Layer 8 of a small transformer language model trained on English Wikipedia (13 layers, counted from 0, width 64). Numbers have three digits each and are written without spaces.
A neuron's activation on a vector x is GELU(gate . x) times (in . x), where the dot is the dot product.

Input weights of the MLP neurons that the questions are about. A number n stands for (n - 500) times 0.0024.
n7 gate: 466528361386430509455582577253403533454487414678592476455653521372650413475412348430514414382416573476469583524543329441531373496384411474572623528370532239422313400510637498512458362559610632
n12 gate: 397643522303456509409543637598652529582461531404459556464647432663488449454778476250458456465411376638431465296470552464580399350578381522380441474451273287471541485573537535596735394487593547
n23 gate: 507372706347502534439260544418445413586418661257460459376371615671411371329446420391506443447257483227490477556590554310590599524500430517556447623568442395552394654567464329381637492574502525
n35 gate: 408607559559387661448433543438455388383322620306408475518394359345407380388739591343297390568605464461593454533714438525443441317370433486600614436524582544501261654522389693561597306292566425
n36 gate: 508587358421376562580451376271649421480419506586526416536416342566559427400456571402539422389420620459266556478166401399489437445462334477542420371598483658544505667533458476497579440419574477
n39 gate: 688578489566479353576604420527433620484639463437428533465376554384507358495383370487182386647462544570556470617665405447658624654398527436518267739650367483662536442606339504472695313511538348
n41 gate: 348487460639474657483385757549492323460585482496526412595587324521484624617510485480646527534444503534459516542412695697508280452527526299518529413495470541534476602587681614555384439412479432
n43 gate: 566374385391360613484543400489587339398419556555444404662528700594554721332416522425495464411457592487544661434627682687463442525528471633391645459464436621441489435593281607335617336560463532
n48 gate: 487520405367341482320652420360421583431416621484429461504411416540394439350555403907528458422290503372327667673496216444423581333267755576498651575539648535620445394663487466509568685497520537
n52 gate: 610487682496451534457632498578421559512376744518440640526472456684891449568579325448535552374547589527554409391375355450566420467653462561626487531394574442455421609447524417547546573480594636
n64 gate: 495555593472393377642589384464465492552453759565595358506662396573555577546567548474439313220397598617567663486688530509698538574356488508463524523552491438545621402565567338413591337438332643
n67 gate: 714570462400673206583608476464433506518404491564340531466605380383505251467640495550518511603371631512459332457488576388385404568376439534472547566495663347590669536329516401537458453430516606
n80 gate: 637753464439590230632485493615440415312442516557458471512494508305545368546507446476496474571537405288464664515317404384516499601569399662429654468587442439438466467439517490495510369578664400
n81 gate: 494546378353506393344611475395282564402538491525595479562660331471613554594461451450372421471446565676576614406477566449399478429389557445501566419606414519390291527557371527444261467590269415
n88 gate: 671664406292630328555546471668254505412498418380460329639794288260596490278548476446412488629393523564430522447451469274264431484514349639600530554478535467462610559419476744566616519312556510
n94 gate: 614468379486437433456524631484411562562484563600485556200333333619532500686419587381531507518502374465481621578447571569440712662318510422520544743542467239674386577438347634498315420565450529
n99 gate: 441559588455533411506502368649481476284475598650456497440348436547599634515379635606662628475457335389470478399644536492302539462478632580709446493525364587496598621446587472648596491388468612
n104 gate: 494459476517561385326550545505389447387329504557521504485637522473580555473465552573726366704496530391362630438476650504401650644596596650572320318472478628354490482364537663450324305580546505
n111 gate: 503444501546558520575481463431511479423532549446563325521457547495448630399569537574493394464237384592502532293593561319460542701522448502317414457622542528530643467622314522418466435414614596
n112 gate: 402624590398415438615441368433508352504550682604477547597493541362598503453636349281579635513364370410608465550413315644718382572701518471535528494391518269621595441501511534495510680417484526
n122 gate: 390538477380514474790631418319422480391538571664598436597677579490401348582457255670450659469522544394549527611586537520633498419309482417419566672742590583498418543387613486413528455565556383
n125 gate: 575439385577402349334370250564449526658522579507451379420596437526516613572584549522473476383450627578457487652533529467402619531496542288663189447520418608649536484739477540634466461425607334
n126 gate: 523499323380334421468596650421379380338590390586519548653699211511499498481523493425442505722422364509529422470362486512451390564493405792446419490499609494466625674365624514610693578359502442
n131 gate: 683365487506563734573497444604376456477548423390261294546553386376529518471562559603398310535451659467348400655572415629587531609616527698449515479309487586411496684532387572537375502551397385
n141 gate: 425460533488420387354516401457479463384487628604382335483563630642576525643347509522560452519436497591395600522443446602425435553753456570419561654479337342640402560449439304341369668520439688
n154 gate: 477590509590296538400325513621277584665559399484716512513439368450436522369515501198469496564646422533441435397313562426438432464505597519400347448440437485500517535422354396471585348335607573
n177 gate: 413731567588638619465576481528412524540384401460407381333426726507418567505538604739534794498387283474516567534421421344435357395479642598590757409613354520573542520501515489432448453645656485
n178 gate: 544559677541467380616597501513724652424602522408452559611511472483567537346433410273670438534444393674550452476468494681597315520474595403520656376428567399333573663576619499539466594380535406
n183 gate: 402450481536343609520385532576494487501385457602504308474406513512705527478305486267568330456652453486385434500446587498511576324448438471582436449508399335594426673368467511399676540554729561
n186 gate: 578590392545469536523437568422419413481735393377419652516661462682551349551608327405483359622593464478616665640579386635586482454638508409700637587571613502419385481516309526452556551419546301
n189 gate: 602548368311397628464435638622389383395238332436546498620543389439534543603480399520694413432527705376457441513599479522509711556489509562501684628529559573376556447444534347556420531732471647
n7 in: 565448473414354640666532529551427597717575472676519583379518517566497553477595526351498404428493626366618228474402481445364414665523465507626357402480617409387583439438653381444569307361714482
n12 in: 449503570433556460473270412655417403439646433535154608397499560612550443177393393490295460613282471699515316452548512478431447606576521591541503471352501551393599531498501636561424528442436681
n23 in: 558634406415542573652350587464477520631355523633363544437465508396446556412589480489540622541696373563225361592533656572445409598471657290417436570373600619580652578613313531291537529491524587
n35 in: 321250525418399515093443589646411562330378620655499669502506740667478425431471416616513558302513501638447638600512607661485388346532564529467467629458414492630639349625493512462432502360465766
n36 in: 676226550534544633334510448556476490511547421573528471514604303403405431650458540640403472632500373555673390696586666540723557332447392389573785592496556604472339532464560397384670346566474640
n39 in: 697447660430526525281368594594469517716710532419383480272520479521579486429290428433290647417369656354394407307576371418753503494438650640444477661672655556519402526676483420618435462438498480
n41 in: 591549579323401596440496557420497520586673518356626295589528478614534521376404646617621567346498589435368427682556640504461469556597527520346375405347435577420342250568476560706440532460420481
n43 in: 461333453746597544443534615459381566388557655569458475411705512339486637547362547582533594471282419428452653572622487613473326513483377645382477558701560569492337857476536562418473613412415430
n48 in: 526506335519578471649470616364426606560601545588512491550496336382535432583309466625340534445357507590570769565658313534346477638511473505470557827543428761599520607754178546435625606400562537
n52 in: 640621583394544571474498580582535548546409398612803478507440513545644558537723198587568568372465576426438596419402482503347364437586603562622406406518637540384508596508636496303487407525480658
n64 in: 558589247511382440561630495402425323446635459287464372578475436598592614536327579775605294410599708533495363496313548609696642469428637564330359716417537404327405707453430368478387332413550421
n67 in: 580365511697570455568407462436420618756429341470549526500384580732518505430367467534314370528480533545541528475505511531446470401438283542367483593641628542566334573453355588337508345470523141
n80 in: 676634545609636686318463494434379391582325559639601570529517555469510737477453682582671392272547253677338649581648477686390466486404553687362529557474594400636477475608582242496329648460582560
n81 in: 514547357679679332507568659447471560703392315458399638479515700400386608800431602377476719505552285234557500687395405573256513463624278516539510610439240577792391595489594485680564300613451382
n88 in: 408659486360358445284541534464492355747440464229588606505579361584471737453592666593591554547477538512373540317640566388399342433571608246612412477472568407352619432257420451547270270473438475
n94 in: 426659478288479595631582563559452393502467750498466470826444349587640442591503703605512026658345609574558299458388338453551531506402497498375653453498661563299612507642658504442292568570565504
n99 in: 513472558515538667352381317417469672438513417366611453484361441641508480430322459551417367589447611465515423651569530488520517407403532477360444549497417198650599531480612394509583677507581356
n104 in: 406610582597317478406405391503648588550244461415487311404279680419439525460597452454603530571460657398362529436545378410575596382429382584621442488586544417574514522495474487582530494253679357
n111 in: 457583637486544474456493368531602375709491536534469419375455505415495556472484328380637484497576399545521464477454446525404491639688615438498698441433502619556498607458474490415158561506678534
n112 in: 509614418509622386691482413415504295520683421534664586568625541560509296363437559476522588374444377407455526413508307495546382519539619419457582414357572523566507451513605439364517388691472639
n122 in: 450671348497443755643572273418620540577387343425552354453451327535634522477739509578461768405590449562444517445397647416369613527263467562261656624465534329578570520497453589471395611423596434
n125 in: 750535676541369686513441394517328639682555485600409651537565683425604485496413526366567494687388518408396727660530455533474515557444556455654666353571614467562422482424429357518465406490595519
n126 in: 424649530325490570648604669372335494587517574548408498631593376497516507634606643472547470672452523663343511397449463400166597461451380448426508492633469475509516682420584697584509653518431526
n131 in: 256341367527580477335601421466551727320644366397868530492366504657320343407664297555536366547545280504507710406518488401522538465630488550484353554340378240679550286607353658481594431561587503
n141 in: 747549420525524652482505506436535591382469472572600603558583404418348549502396525579479430453359548557590522683497547386572564500489458378574542429424325805492397565762369457552628468809649627
n154 in: 640527571402565397369603563514431415633535477413433590385540336342491606556410587665461475360406486545509499620463457780486428680556491575429452472365629608606276442459476506525518372680428555
n177 in: 492566685551584644519358463248421425671496264585549344573647485669560528327564379593803652586543482646269434652509537477299349356440586587418654355416450591393554544393423634525469580599652561
n178 in: 315351574460495277464431537654439264506548325406619564466512575308509434540490390406460347656405509542296586573491592609647322469547470561556603408520523436444580456457389449362525520586387359
n183 in: 524558466633644688428431461530570678599359654329435456584390813476580638408817565448400543458495739555449437712570448586593503627447679449515436416532428431541297515424369598383563481708349586
n186 in: 653446364273605590580517519488568589492495424499384627489310368308564605466558507515483333571452597382742392490626256602561522538361442349489784522583818446474234635656584523682585583638408407
n189 in: 654401610423597504491679530531629548441604463415497793619548579649439626584443570561595432493480490657456426574382641636704433490483497457424565642471423335437535434501448437477364304634437548

Each question shows a token from some text and the vector x that enters the MLP there. A number n stands for (n - 500) times 0.0072.

" Ay": 207426432583614550492593568477586454566584522581655732402397613340573595433546514630368381562507487525563373422441515490497579455691402455463544375605525559606669530278465481584472621543612542
Which of these neurons fires most? n111

"eon": 423378401545616614499486468419444461612514492532536804525503482378433536462528553519640307402513627439494311348609496465364463468695325504455544568394585450475710484386536469375450606410575673
Which of these neurons fires most? n7

"-": 506428426527586459547492554526496692586668530452703560582574624370627717596290610508455500493457427297537425338421524458284384409430583539483599448480518526510636525668365541515566732378459377
Which of these neurons fires most? n81

" In": 419580388496514447362262584507576549500633576452555654384496630329489679496469531711409430587590532516559399641336515380369547496503299522422574428720497467484574638530497425400408408439509515
Which of these neurons fires most? n81

"oki": 261369549432567478545502532502524746472688652498463642513617520353631428457418454560534453491461506419496446376626525484394430446579458389461505483485676566544505419147382510728589489448477663
The most active neuron and its activation: n88, at about 2.5

"ra": 550321531564499431441538513504482518572452500607612948434497531428508635624504588596434528565568654519436447449533499512445484390419405543493541404555561510390614404343499472495552601536581502
Which three neurons fire most, strongest first? n67, n189, n52

"ira": 440387500455635459304604471529512445481410474489591767551504548443687572506525580609482429549556685566572470292655622567471417473537326502439537487518492519466660354185413438462504575388565489
Which of these neurons fires most? n88

",": 345529470415622479502340530479539518513541500554537679517582560341583496624525619797410564513646578536502423605367602356505431558558326509404398521454594495427463381544551399598489560505604509
Which of these neurons fires most? n122

" Paul": 317328501502623523509535339517577341663440597482615721392558484414413643570467369575449427529523615398542518377556396402481531454628317577429480557382640445522536577446664469412453676650611645
Which of these neurons fires most? n52

"\n": 544482574388569517590331614633481555496711549603625583351410690389543565558582606647535407454601660451497454588510509493480594519609318630259461406416470518497637636396563491413527630548614469
Which of these neurons fires most? n80

" by": 370549431489598488543143419514660517523613469448589793376415556443539523531423523662406635454567535394474400516488521482446575411636392524409482648588519493417599521422561511423470495444490513
Which three neurons fire most, strongest first? n99, n23, n122

"to": 349437641614497491349596430596486374505472607443567786496420645423581451455571472568504399509598548509419433253573482427403533488415285574434523657417665464453580586340508449608406654428627489
Which three neurons fire most, strongest first? n35, n67, n104

" the": 560558496341593525562482638447709474557597523432536816390509579390531584601471627695549522391539512469604495676448534451420521503443592524423557539598624451534670663516506435494400545527568635
Which three neurons fire most, strongest first? n189, n94, n48

" Camp": 333510484495596516389534520340584520619577509587586612494481633332425653350580485705543387574629479453439369387418444368448548465615422500509564436466662534484738517429563397307633532448555625
Which of these neurons fires most? n111

" a": 441571513471622436566270621523707412515648615525485703350356547376516577575422645616484429452577546492517563619405569462408567572442483625383590574551648424547605493567437358613430581436614586
Which two neurons fire most, strongest first? n80, n94

" first": 319493437460513461562284501539704515485639681508492706367501642344527564622375541571519438431561548467490516702411435478535582493365351542404450248527703455452419432432480535410401549473527586
The most active neuron and its activation: n183, at about 0.55

" Kar": 302460469709605537512616533392531517623590608506657660313405589313671539444491448623422434521643537571597368447410497469530503544511344474460491407648527554545602598331441419459574657474553650
Which three neurons fire most, strongest first? n183, n111, n41

"|": 439498522556458654572258578473601579513670505490614699358604688351571498570446664653493376493514620465603477614554481506432519410626450509486541306514557458559539643673544525402550676469513498
Which of these neurons fires most? n186

" Goals": 408590479512587647533447636411575565489755587512504614312488323382617816431520500679459415522692591472589422407506551568622593470475402452496482433511568441536636355533400461297613546471560534
Which of these neurons fires most? n64

"S": 381577507528641585559492425499502458626624562511689695250360645302526491574496467482309465539505582514439439367446412503409463443544317578548611400571572384543638472735528453327583598425436455
Which of these neurons fires most? n112

" 4": 457433596533468481477377444518631421665629573428621769382579651477539715572496408687525344487506608420523468593463487462544473558502416657591514441381581508433553372607417410558473727536527475
Which three neurons fire most, strongest first? n125, n186, n52

" his": 454531467521503479521429657503721476547602531505498771382409518368557498642438672631526337566598490485448468708371574491387671488309412517331531534516613403475604595489507540566307567487546548
Which of these neurons fires most? n94

"wan": 447378561598482541323614525466452507561536536432706791605400445373608546555424518655495397443515587467550370434634501364455486582648459531483554404495606513465619464311419442512459676511620548
Which three neurons fire most, strongest first? n52, n189, n111

"obe": 467473391523609348375629540551656506509414611511622743700462526372409533547588603582522351551372608518385528317428517497426523386586404340386480463572458516488557444301475491542550607510671589
The most active neuron and its activation: n88, at about 1.7

" second": 381446514500469556521340570462712494532591606458521758331456593373590621564408659599452295467598490440466523754422442505496563499339410604431476420490752480464450457513464512450504588494573601
The most active neuron and its activation: n94, at about 2.1

"J": 368512389474537546555553481481653515599591587640717656310389601305590481587584439620330466450492492441627490417519404512479524416621316580441563399656633361578661568482574596425519605434513410
Which two neurons fire most, strongest first? n122, n7

"ro": 512368575561540445400552456527555454584518546563646929547602618404517571600488535641485488491507606483405482428537527522555466418486347561486550527472545506464588454275407626607521573507589501
Which of these neurons fires most? n67

" 1": 422427515536405467503307493490640445662606563427609753378526649481469755642566455665623417497370638439462496607455505414636512525544397588520506393449537529446623377555454414528449675550576404
Which two neurons fire most, strongest first? n125, n189

" 22": 482422544561479388456302584416669531655613601388610675467468574478550643659464495649648418491398584527481365590491532471536555568611260580599436308436564532357651377480546362540453620578543436
Which of these neurons fires most? n178

"A": 532624502522619464396492299571528434575593558646640744341388666425787416531464487480453352459476536596415562292504451566465529529480120576432557418501613486500457426563475490496519440442577394
Which of these neurons fires most? n80

" in": 419540438513553464379247579514659512556587514481603658390498582327576640507534522709426446618536487517495398665364599332382520463459340588440549509698565498452561682510449390453454445433551543
Which three neurons fire most, strongest first? n67, n36, n80

".": 445362576484606498405391330467501350562652437462606809525411597359563494640625551677513522449523635481580486347592568583549437509561333556483466500441504495474580323344505452478524403608555504
Which three neurons fire most, strongest first? n189, n112, n23

"O": 271552439318481354561382510509675352469612430567548606217552622459584492490597407555360482495493626606511492376523510582238406532531318440524588482495544451451676570716445542469559559479542483
Which of these neurons fires most? n12

" For": 314577436561625465449439593418503419631807546517432714347499541346566671406455533559490374490644583433503361454458598443427649385438256415377558397624539473558470572526489511349492521518514576
Which of these neurons fires most? n81

"s": 299463419558507534565331564441618512530661493496538759488502505426647696554475600636634459659510656375468439540437503478503527454493621464419475507403672583455551405663427421551497353379633602
The most active neuron and its activation: n41, at about 1.6

"it": 513392533633539510320483502502492323528554603671477845356485671417451484523434452558323388630580598433491398421566512443420433408558423547509400406662486507443539490496501537363549511389551604
Which three neurons fire most, strongest first? n35, n39, n122

"po": 453449558470528381601621458482646482541620589509637793510584612350518471460587548573500587565463529602365507261597615423379523434521320536435572476366571575431534606244401475545503605457625615
Which of these neurons fires most? n88

"idi": 523435493505571419321572517486515557580402468385579730431585520355591573562436336552518463525613666544478444299681543369430547533479437427346477490462621456387526628227464466498641608554652592
Which three neurons fire most, strongest first? n88, n52, n67

" Tai": 276442522579525590425576476454530385560629496473518707455495629384570603374520499587341388550460572478503350347411529467496447473628470465395617353542567428444711484278521394526454813452476615
Which of these neurons fires most? n178

" Ac": 355516490539655459438572525411605571706650423544683675479395638278594693492352527642418519556644527462464549439407470420462526418518478526529527517565557518620611610534455619396658595323595531
Which of these neurons fires most? n39